Layer 6 of a small transformer language model trained on English Wikipedia (19 layers, counted from 0, width 96).
A neuron adds its activation times its output weights to the MLP's output. To switch it off is to set its activation to zero at one token and run the rest of the model.
A neuron's activation on a vector x is GELU(weights . x + bias), where the dot is the dot product.

Input weights of the MLP neurons that the questions are about. A number n stands for (n - 500) times 0.0027.
n83 (bias 0.009): 569 599 542 595 520 602 436 500 554 602 582 302 649 399 572 478 520 504 548 269 734 370 611 684 445 565 570 427 405 558 550 458 127 431 472 323 674 424 425 468 391 648 836 704 405 514 755 420 471 317 464 296 471 442 347 489 622 473 506 452 758 564 576 795 650 543 513 438 413 517 720 473 409 292 538 414 484 334 579 399 286 558 449 399 270 547 587 551 481 463 319 535 653 553 619 455
n106 (bias -0.013): 595 467 343 560 477 454 539 582 458 440 351 467 323 714 711 422 504 414 489 463 608 527 420 313 423 478 610 444 344 520 575 331 519 628 843 505 331 421 594 555 471 464 524 454 381 441 362 789 283 432 553 666 611 482 327 478 588 221 567 459 554 550 391 439 412 827 349 430 519 534 441 450 463 482 464 637 467 514 776 434 469 601 503 414 585 415 625 424 469 406 466 596 859 668 643 508
n144 (bias 0.000): 380 566 253 724 568 526 595 292 608 535 620 769 697 635 377 493 542 373 389 553 650 337 523 387 428 486 556 499 351 441 303 711 302 446 640 183 474 290 361 479 587 463 622 527 547 354 376 459 533 478 667 622 315 428 549 920 527 593 621 597 424 400 638 323 422 471 432 313 411 482 565 472 594 231 690 463 455 376 527 745 669 526 677 605 467 710 529 511 564 424 367 480 454 356 478 568
n166 (bias 0.000): 782 531 652 771 499 544 472 456 431 598 391 318 794 465 353 222 645 717 521 570 369 411 493 532 394 459 261 497 344 312 293 532 705 303 452 371 688 491 283 392 484 401 476 467 628 565 713 640 488 529 410 489 503 323 729 345 653 330 588 396 557 628 798 462 437 394 546 417 503 730 448 635 494 455 425 372 343 461 560 794 510 707 571 422 415 427 498 546 487 576 427 507 381 409 465 501
n180 (bias -0.011): 585 195 559 701 458 373 684 608 531 552 558 669 351 143 593 402 625 527 410 637 371 543 388 504 420 519 558 466 585 576 603 434 458 469 657 417 521 710 444 514 471 474 383 563 312 750 537 461 459 520 440 677 500 380 522 533 441 344 481 799 377 584 444 720 435 513 433 563 413 284 472 305 492 490 503 539 581 490 701 609 518 543 241 444 536 850 310 440 313 645 356 309 575 400 555 501
n209 (bias 0.007): 531 514 515 562 612 611 426 442 350 523 505 556 512 462 661 612 734 395 436 127 726 486 338 591 154 407 543 551 418 695 296 403 270 627 372 463 564 417 525 677 299 801 692 522 604 357 908 536 526 436 523 567 248 382 357 645 400 387 323 557 363 669 468 697 658 584 350 355 405 551 634 534 649 534 759 593 550 763 234 612 399 559 577 203 563 316 211 616 577 516 579 496 521 492 401 244
n257 (bias -0.004): 646 465 525 731 553 352 374 530 308 328 609 333 601 478 695 637 501 524 318 320 520 775 525 581 397 350 361 329 603 603 556 580 760 584 332 472 577 515 545 520 504 495 504 344 450 424 330 557 433 222 640 564 524 559 189 382 448 405 340 546 453 352 679 594 441 406 729 546 611 517 398 611 619 443 607 326 280 539 463 474 629 514 598 400 574 721 562 723 429 457 528 471 448 619 553 463
n265 (bias -0.013): 367 316 687 449 324 386 592 463 695 554 498 746 608 449 431 902 572 663 454 302 660 666 344 347 462 416 430 405 624 504 657 599 579 511 417 633 479 436 622 550 429 604 601 692 290 440 697 292 381 605 509 501 357 329 844 185 468 669 482 505 432 283 276 620 452 475 486 489 498 313 521 506 255 337 595 456 376 373 320 593 752 569 546 579 498 506 518 135 530 642 536 623 354 797 629 465
n268 (bias 0.003): 576 455 382 750 389 736 694 263 522 326 479 528 242 515 453 565 594 708 409 480 554 983 357 405 564 225 386 548 337 287 541 472 873 355 567 641 500 622 705 407 509 544 203 535 402 614 185 391 151 514 522 739 635 704 853 490 532 244 429 508 492 426 325 640 475 541 389 524 392 347 273 464 595 592 506 685 394 589 646 554 546 525 253 548 614 381 627 547 425 695 599 271 517 269 455 600
n297 (bias -0.012): 546 399 688 626 446 470 612 817 672 802 381 867 627 482 650 527 434 355 537 356 458 276 422 515 422 424 571 711 598 383 611 797 316 467 195 573 487 378 517 592 498 552 448 553 392 439 556 633 315 456 179 753 635 330 526 513 591 372 647 549 490 478 420 482 588 528 411 511 533 267 456 527 462 561 477 524 349 432 579 438 532 753 302 271 493 475 347 357 401 629 664 432 711 397 545 654
n358 (bias 0.010): 579 499 661 667 585 520 376 627 403 500 504 544 426 445 390 405 548 421 617 559 572 494 541 521 520 481 521 475 571 508 465 225 148 320 498 656 577 556 543 485 526 516 507 468 414 458 538 453 407 480 543 512 529 547 567 514 514 618 240 290 537 615 478 371 665 439 537 538 708 618 753 432 518 705 378 443 731 490 420 486 277 489 452 522 520 426 449 567 413 491 455 368 556 545 426 476

Output weights of the MLP neurons that the questions are about. A number n stands for (n - 500) times 0.0011.
n83: 513 524 335 418 491 656 410 770 455 246 536 434 470 417 369 373 387 389 429 307 491 717 546 632 864 471 257 282 612 419 421 542 756 724 574 358 403 584 554 277 618 432 493 538 595 935 559 418 385 536 567 553 468 394 322 538 706 546 297 424 602 479 770 640 483 736 499 564 670 501 532 549 452 338 486 177 637 699 456 556 467 570 505 446 464 225 257 743 346 332 615 517 375 726 488 321
n106: 534 475 362 396 289 674 478 379 589 634 504 648 590 262 282 352 642 632 583 336 425 549 477 485 596 485 563 515 471 511 521 558 452 523 535 541 673 621 821 560 431 606 440 318 418 661 340 489 500 477 428 597 420 460 519 338 603 713 609 385 566 476 502 345 384 395 641 379 436 523 462 473 871 563 320 624 688 189 685 380 648 583 362 500 214 540 582 404 520 583 409 613 316 557 599 148
n144: 309 511 434 515 598 320 693 666 638 579 491 416 426 650 651 603 517 332 528 88 534 441 396 438 743 396 603 251 622 659 575 361 596 659 396 299 828 476 565 403 630 449 818 354 354 501 504 519 675 442 548 345 391 329 757 505 586 275 377 618 362 369 673 597 357 678 318 404 866 637 473 437 458 588 287 615 579 615 537 470 184 255 650 665 504 328 590 318 617 433 621 243 385 544 627 406
n166: 436 385 442 166 428 733 415 539 503 600 595 607 797 321 275 663 326 390 681 489 441 299 293 592 552 708 344 525 362 563 542 900 600 427 736 321 541 650 497 333 908 460 193 279 534 269 416 443 571 595 441 509 417 395 626 232 390 177 644 563 631 595 786 673 216 526 450 594 330 310 498 572 448 498 445 638 430 538 470 354 604 508 717 357 514 596 612 477 724 362 837 444 282 493 531 564
n180: 287 423 452 763 649 607 449 429 518 409 212 747 636 498 423 409 501 415 389 484 505 646 509 725 680 522 578 382 542 547 466 466 741 348 373 635 544 543 489 273 557 381 569 496 486 283 503 498 713 587 292 485 532 459 621 334 518 519 676 579 500 420 442 377 373 337 665 428 894 397 420 431 420 212 303 397 493 427 549 668 346 582 667 368 540 646 507 385 506 397 264 666 423 519 589 793
n209: 290 458 523 580 386 305 663 706 830 654 406 364 294 485 444 321 647 619 686 526 338 537 655 468 510 378 481 487 814 495 558 235 443 310 612 419 710 928 527 682 453 729 274 765 461 482 423 317 530 698 563 480 387 482 658 370 636 364 398 779 631 548 535 440 391 422 560 549 257 515 552 530 186 426 225 749 601 518 675 388 500 477 441 383 389 651 469 562 323 573 521 600 292 143 696 519
n257: 303 495 230 424 468 290 549 230 564 593 531 603 532 727 609 477 618 435 666 417 354 371 611 398 544 304 613 399 703 611 448 515 349 450 696 528 520 166 458 311 403 452 487 374 369 541 497 517 571 556 535 529 386 417 712 597 768 781 554 515 604 656 700 436 395 395 278 407 511 510 496 626 602 297 463 514 631 446 414 543 489 650 617 297 497 395 727 539 408 387 579 471 318 493 662 649
n265: 702 733 530 642 772 250 616 772 414 507 449 456 533 282 773 273 282 402 725 479 523 267 834 338 472 260 859 544 486 442 480 567 376 600 727 332 322 271 543 444 333 497 602 320 359 290 330 524 465 476 419 652 345 522 145 577 156 740 795 619 661 789 688 487 393 510 718 603 131 561 136 457 825 685 839 658 659 455 736 421 602 466 161 686 492 325 401 707 232 562 536 489 621 535 501 306
n268: 459 497 579 560 357 251 494 680 466 740 615 508 464 608 463 355 459 322 891 433 718 382 612 312 298 440 438 474 809 471 564 166 625 610 591 587 446 789 403 912 389 683 441 326 557 342 377 630 614 306 591 405 412 754 717 325 449 393 372 275 335 930 649 334 472 583 377 527 388 427 603 541 528 734 376 690 514 299 474 423 667 450 979 308 292 359 275 436 472 444 375 440 649 605 583 541
n297: 741 603 480 522 338 362 422 754 179 719 488 422 543 369 431 241 512 640 460 772 313 340 541 611 624 453 284 523 512 639 603 555 464 666 496 438 521 587 559 798 459 432 798 572 578 250 547 693 497 416 356 427 715 900 543 709 419 403 529 290 629 150 506 564 545 563 788 264 327 474 414 499 638 487 271 596 628 399 473 437 282 688 385 79 400 300 566 332 510 510 655 575 584 537 673 533
n358: 243 406 279 219 607 446 477 493 482 669 590 702 260 532 501 611 463 318 559 400 613 430 584 536 451 566 540 384 595 583 670 562 466 672 644 478 288 547 638 351 420 598 460 536 480 460 629 658 615 634 411 553 348 348 526 520 582 348 338 618 444 599 734 646 466 348 534 587 282 502 368 377 489 599 599 601 480 668 409 643 535 450 633 580 235 639 553 262 350 532 601 497 424 556 638 421

Each question names a token from some text and the token that comes next. It shows the vector x that enters the MLP there. A number n stands for (n - 500) times 0.0074.

Then comes g, the gradient of the next token's log-probability with respect to the MLP's output, scaled to length 1. A neuron's effect is roughly proportional to its activation times (output weights . g). A number n stands for (n - 500) times 0.00077.

" her", then " career"
x: 423 657 434 516 332 431 494 555 556 314 399 641 420 439 420 472 553 534 419 360 497 469 545 339 621 370 421 610 525 486 626 362 572 689 789 429 400 512 495 578 513 444 385 534 509 258 512 302 936 720 603 577 416 441 189 628 638 447 732 333 669 504 433 531 775 624 780 764 471 462 481 638 455 651 205 271 319 472 374 492 480 419 321 464 573 514 345 432 574 565 738 442 671 422 432 407
g: 497 500 262 429 402 760 273 331 193 724 563 556 477 647 425 825 586 626 788 454 443 608 455 318 502 343 570 635 399 516 412 476 523 507 571 616 204 513 823 559 537 543 398 221 589 379 602 565 567 558 430 566 422 308 406 599 504 521 752 649 435 207 565 546 508 671 559 725 453 611 534 385 479 353 500 612 629 540 455 537 341 558 472 365 457 631 368 425 537 544 436 450 449 460 556 222
Which neuron, switched off, lowers the next token's probability most? n106

"–", then "09"
x: 493 532 451 617 388 468 557 404 367 347 481 665 307 356 434 451 543 623 369 425 611 545 662 381 617 508 441 557 576 623 734 380 499 560 733 517 455 601 320 454 415 494 391 504 424 195 520 336 833 758 537 428 395 371 297 621 717 497 808 370 609 452 351 545 859 474 764 786 441 613 532 554 468 639 184 285 464 431 287 558 450 349 406 506 621 517 466 410 509 472 706 521 590 362 404 466
g: 624 548 692 753 547 554 365 605 550 411 709 431 274 631 355 449 694 583 544 493 753 520 356 654 437 431 673 482 639 432 516 327 460 488 602 367 598 446 626 573 391 471 472 300 362 324 431 364 420 550 423 704 395 580 668 633 599 404 245 536 433 358 684 591 431 447 591 457 634 273 683 522 567 436 596 408 449 472 531 665 279 398 468 660 441 877 515 188 348 296 520 663 385 385 301 584
Which neuron, switched off, lowers the next token's probability most? n358

" ", then " |"
x: 566 666 545 572 335 496 608 458 506 354 495 657 511 339 558 383 457 597 371 424 541 451 501 420 616 478 296 502 417 519 599 344 577 561 729 366 449 612 259 544 409 479 446 454 487 225 548 356 932 745 660 516 436 287 340 599 763 435 859 312 597 629 374 586 726 497 742 737 417 566 524 636 515 631 274 257 387 422 426 504 468 359 409 449 517 380 463 405 589 507 731 559 586 337 373 448
g: 364 652 620 515 401 222 512 492 652 490 295 331 415 539 504 607 602 639 666 492 499 623 491 489 498 615 278 839 722 459 569 542 476 355 217 617 580 506 552 559 512 321 299 513 395 556 423 310 416 362 576 390 388 439 594 633 624 523 733 535 651 549 532 512 426 430 457 491 421 476 421 632 492 285 375 707 458 443 614 552 641 730 194 774 555 364 511 419 493 448 850 480 332 214 469 566
Which neuron, switched off, lowers the next token's probability most? n166

" Worcester", then " Crusader"
x: 434 627 516 637 312 527 500 475 460 404 400 666 354 499 458 422 672 476 274 348 523 579 617 464 703 386 333 701 638 522 640 259 554 629 621 367 406 570 392 434 373 476 323 516 491 239 412 317 860 695 633 526 453 389 341 591 743 500 738 327 641 508 489 527 829 526 768 737 405 555 459 557 417 625 264 408 476 447 330 506 451 326 378 414 534 601 368 427 496 483 879 448 629 440 315 515
g: 480 377 606 638 664 691 553 590 296 630 613 641 396 437 480 270 467 500 517 592 257 420 350 587 269 628 899 413 179 622 418 611 588 862 674 533 519 718 575 457 503 272 513 391 318 311 541 442 687 418 480 462 463 517 623 429 450 445 534 517 377 392 348 557 403 475 567 352 494 555 679 507 427 759 410 651 335 575 640 389 450 365 547 545 244 557 471 447 520 720 463 423 495 358 662 509
Which neuron, switched off, lowers the next token's probability most? n358

"lap", then "id"
x: 451 697 549 516 369 413 613 484 457 411 504 734 416 473 489 532 563 592 324 427 495 556 744 469 575 439 336 599 515 561 629 358 645 618 745 310 447 605 330 583 465 526 290 594 500 261 510 330 875 642 564 530 425 440 148 705 650 503 842 430 527 541 362 570 695 494 745 706 299 623 462 637 400 633 147 358 327 482 496 503 447 380 368 417 439 538 434 454 451 489 741 448 562 275 368 388
g: 448 462 699 498 530 502 722 463 498 476 503 683 497 421 622 695 343 580 701 608 452 436 517 557 384 193 368 445 555 336 432 460 512 451 511 449 522 342 436 608 326 851 489 456 379 515 459 148 598 480 558 671 686 474 641 317 666 280 480 375 172 477 474 466 421 410 629 558 522 232 482 565 780 375 348 610 574 425 526 396 622 477 766 482 430 701 647 603 319 687 387 641 381 621 445 579
Which neuron, switched off, lowers the next token's probability most? n180

" Providence", then " Capital"
x: 457 642 469 656 349 453 523 486 468 402 463 551 389 573 432 505 655 456 332 338 461 623 575 409 647 359 340 631 575 556 582 354 611 622 714 333 458 616 412 468 371 446 268 512 500 196 477 385 882 683 722 542 421 341 263 551 778 465 760 302 587 547 514 560 763 492 685 706 462 595 396 581 535 657 322 329 474 397 375 529 406 468 316 377 527 480 427 444 536 481 920 443 581 333 308 585
g: 597 612 510 461 555 750 590 715 675 592 655 588 637 554 413 269 304 760 288 632 624 567 441 676 565 395 535 621 540 372 599 220 416 437 526 643 708 390 542 342 457 363 519 515 149 501 518 516 639 597 545 484 468 570 666 411 401 286 562 600 711 462 397 455 532 479 600 509 497 362 430 537 585 530 227 770 208 527 583 460 371 314 708 296 360 405 498 200 406 564 510 459 515 539 393 518
Which neuron, switched off, lowers the next token's probability most? n268

" when", then " her"
x: 427 587 565 581 347 477 613 422 483 335 435 687 390 395 413 460 544 580 330 418 496 558 634 432 598 452 374 575 588 523 621 481 635 583 782 415 390 469 328 593 447 391 409 593 443 276 578 253 880 705 668 493 332 475 218 462 716 457 793 409 548 517 423 520 779 482 727 656 511 582 557 669 502 642 179 242 472 515 457 481 576 380 308 339 581 346 431 291 610 524 792 516 599 386 432 486
g: 269 589 398 487 600 420 377 457 453 269 388 250 559 244 530 399 558 549 512 552 656 238 498 629 461 663 567 490 516 709 381 816 399 241 658 589 466 597 467 509 631 389 576 513 584 441 420 693 365 636 575 365 584 713 396 720 321 647 584 468 447 378 363 563 564 128 329 584 328 633 431 526 471 506 582 558 777 381 623 280 419 570 355 442 622 599 561 576 622 693 352 412 586 580 617 510
Which neuron, switched off, lowers the next token's probability most? n265

" Tha", then "yer"
x: 460 624 412 565 361 447 632 542 500 416 480 715 361 508 468 430 535 528 316 294 524 541 720 413 709 293 311 581 546 507 623 297 643 650 691 445 404 625 339 495 407 413 414 542 534 288 494 329 831 653 557 636 441 432 309 507 714 540 798 322 602 445 343 568 773 599 843 724 355 529 573 678 552 630 227 324 495 426 359 392 554 327 463 389 480 525 395 425 455 499 785 430 593 306 397 442
g: 355 565 445 385 441 530 556 570 416 666 493 385 556 588 519 439 506 545 628 362 617 518 420 615 629 496 283 574 233 553 452 403 629 739 486 584 253 257 442 464 666 656 412 303 507 619 596 528 499 442 757 825 411 319 643 403 545 682 436 264 188 386 303 575 450 576 525 666 676 513 556 483 695 578 405 763 464 482 504 303 652 604 762 444 487 436 268 557 468 364 462 686 507 421 389 289
Which neuron, switched off, lowers the next token's probability most? n268

" North", then " Shore"
x: 413 659 436 754 357 492 571 485 495 345 556 633 384 466 486 470 585 468 290 326 491 655 528 425 618 448 384 605 669 537 610 424 602 563 768 401 378 608 353 461 457 480 427 469 470 184 398 359 912 678 686 523 418 360 229 607 686 450 745 356 491 547 440 567 707 450 761 742 438 617 467 684 519 601 265 351 521 394 402 647 345 492 320 425 482 436 392 412 479 525 785 503 585 317 281 493
g: 544 410 439 507 554 613 401 731 511 649 576 360 538 812 156 213 463 576 377 312 635 589 473 609 496 629 517 736 420 596 301 252 640 368 740 407 635 384 568 622 427 443 342 406 524 403 476 508 450 549 506 471 677 698 631 388 386 582 244 519 587 689 694 431 573 707 529 463 484 396 293 623 457 774 458 566 494 512 596 482 575 515 312 664 407 212 310 476 477 490 365 499 462 417 652 369
Which neuron, switched off, lowers the next token's probability most? n268

" since", then " been"
x: 380 587 561 604 390 441 641 391 485 442 417 675 423 444 522 416 612 605 361 364 443 492 661 440 578 390 326 514 621 536 693 515 638 584 764 466 374 458 377 575 474 425 349 516 517 221 548 275 868 706 712 503 402 400 179 524 628 466 758 325 558 413 478 603 785 520 702 770 482 549 512 631 503 623 301 215 434 495 440 456 598 317 382 363 688 366 429 286 583 488 750 484 631 355 412 472
g: 615 770 528 451 609 618 374 458 524 662 794 630 311 437 593 278 505 432 677 437 282 314 600 791 443 353 631 447 470 253 634 352 534 673 462 536 394 267 635 367 518 676 373 452 63 424 443 495 635 602 369 593 667 286 425 787 401 466 625 377 674 471 581 486 447 638 620 577 537 481 513 508 647 524 498 514 324 354 461 348 384 636 559 524 389 511 715 459 474 406 604 544 419 508 411 435
Which neuron, switched off, lowers the next token's probability most? n265

"ite", then " level"
x: 426 639 466 471 468 478 633 503 494 359 520 713 409 475 521 493 597 575 342 385 513 525 615 441 591 390 354 610 641 576 575 357 579 623 756 358 494 654 354 436 341 426 323 541 506 253 548 343 942 682 618 528 393 283 169 585 695 438 818 399 534 510 400 608 747 593 723 679 341 618 588 599 514 656 289 373 525 336 451 540 434 381 272 409 506 513 412 357 545 525 708 421 622 280 394 341
g: 502 491 506 515 742 542 472 362 663 457 558 749 510 424 620 228 637 695 560 560 465 490 371 422 487 359 533 405 401 777 625 476 629 406 348 383 454 541 467 548 573 394 361 523 441 527 291 656 380 487 525 321 373 277 488 539 520 461 744 505 433 458 452 270 686 573 488 628 666 518 533 464 405 242 545 847 377 404 639 624 583 374 384 658 597 70 331 389 674 356 734 559 594 651 515 509
Which neuron, switched off, lowers the next token's probability most? n180

"s", then ","
x: 468 625 514 508 364 522 536 466 547 409 460 687 431 421 530 544 535 573 350 414 468 555 564 401 603 435 377 601 595 611 612 359 521 607 794 362 456 579 392 507 379 513 369 481 515 266 571 374 923 609 658 508 422 345 128 712 687 534 736 359 648 526 431 476 702 535 795 693 349 604 487 601 549 615 189 290 471 529 336 592 381 396 302 370 493 466 402 409 514 625 786 507 606 311 260 370
g: 550 448 552 452 608 483 772 326 509 526 523 310 552 579 534 415 604 677 301 682 566 711 454 346 731 448 509 273 409 474 713 459 439 219 587 637 465 522 529 340 579 596 468 623 467 522 622 479 453 603 484 467 345 395 325 438 424 793 481 671 524 673 565 344 591 477 553 593 442 732 226 526 395 459 594 292 649 612 586 354 492 734 386 590 610 380 627 350 249 360 397 785 307 304 336 436
Which neuron, switched off, lowers the next token's probability most? n209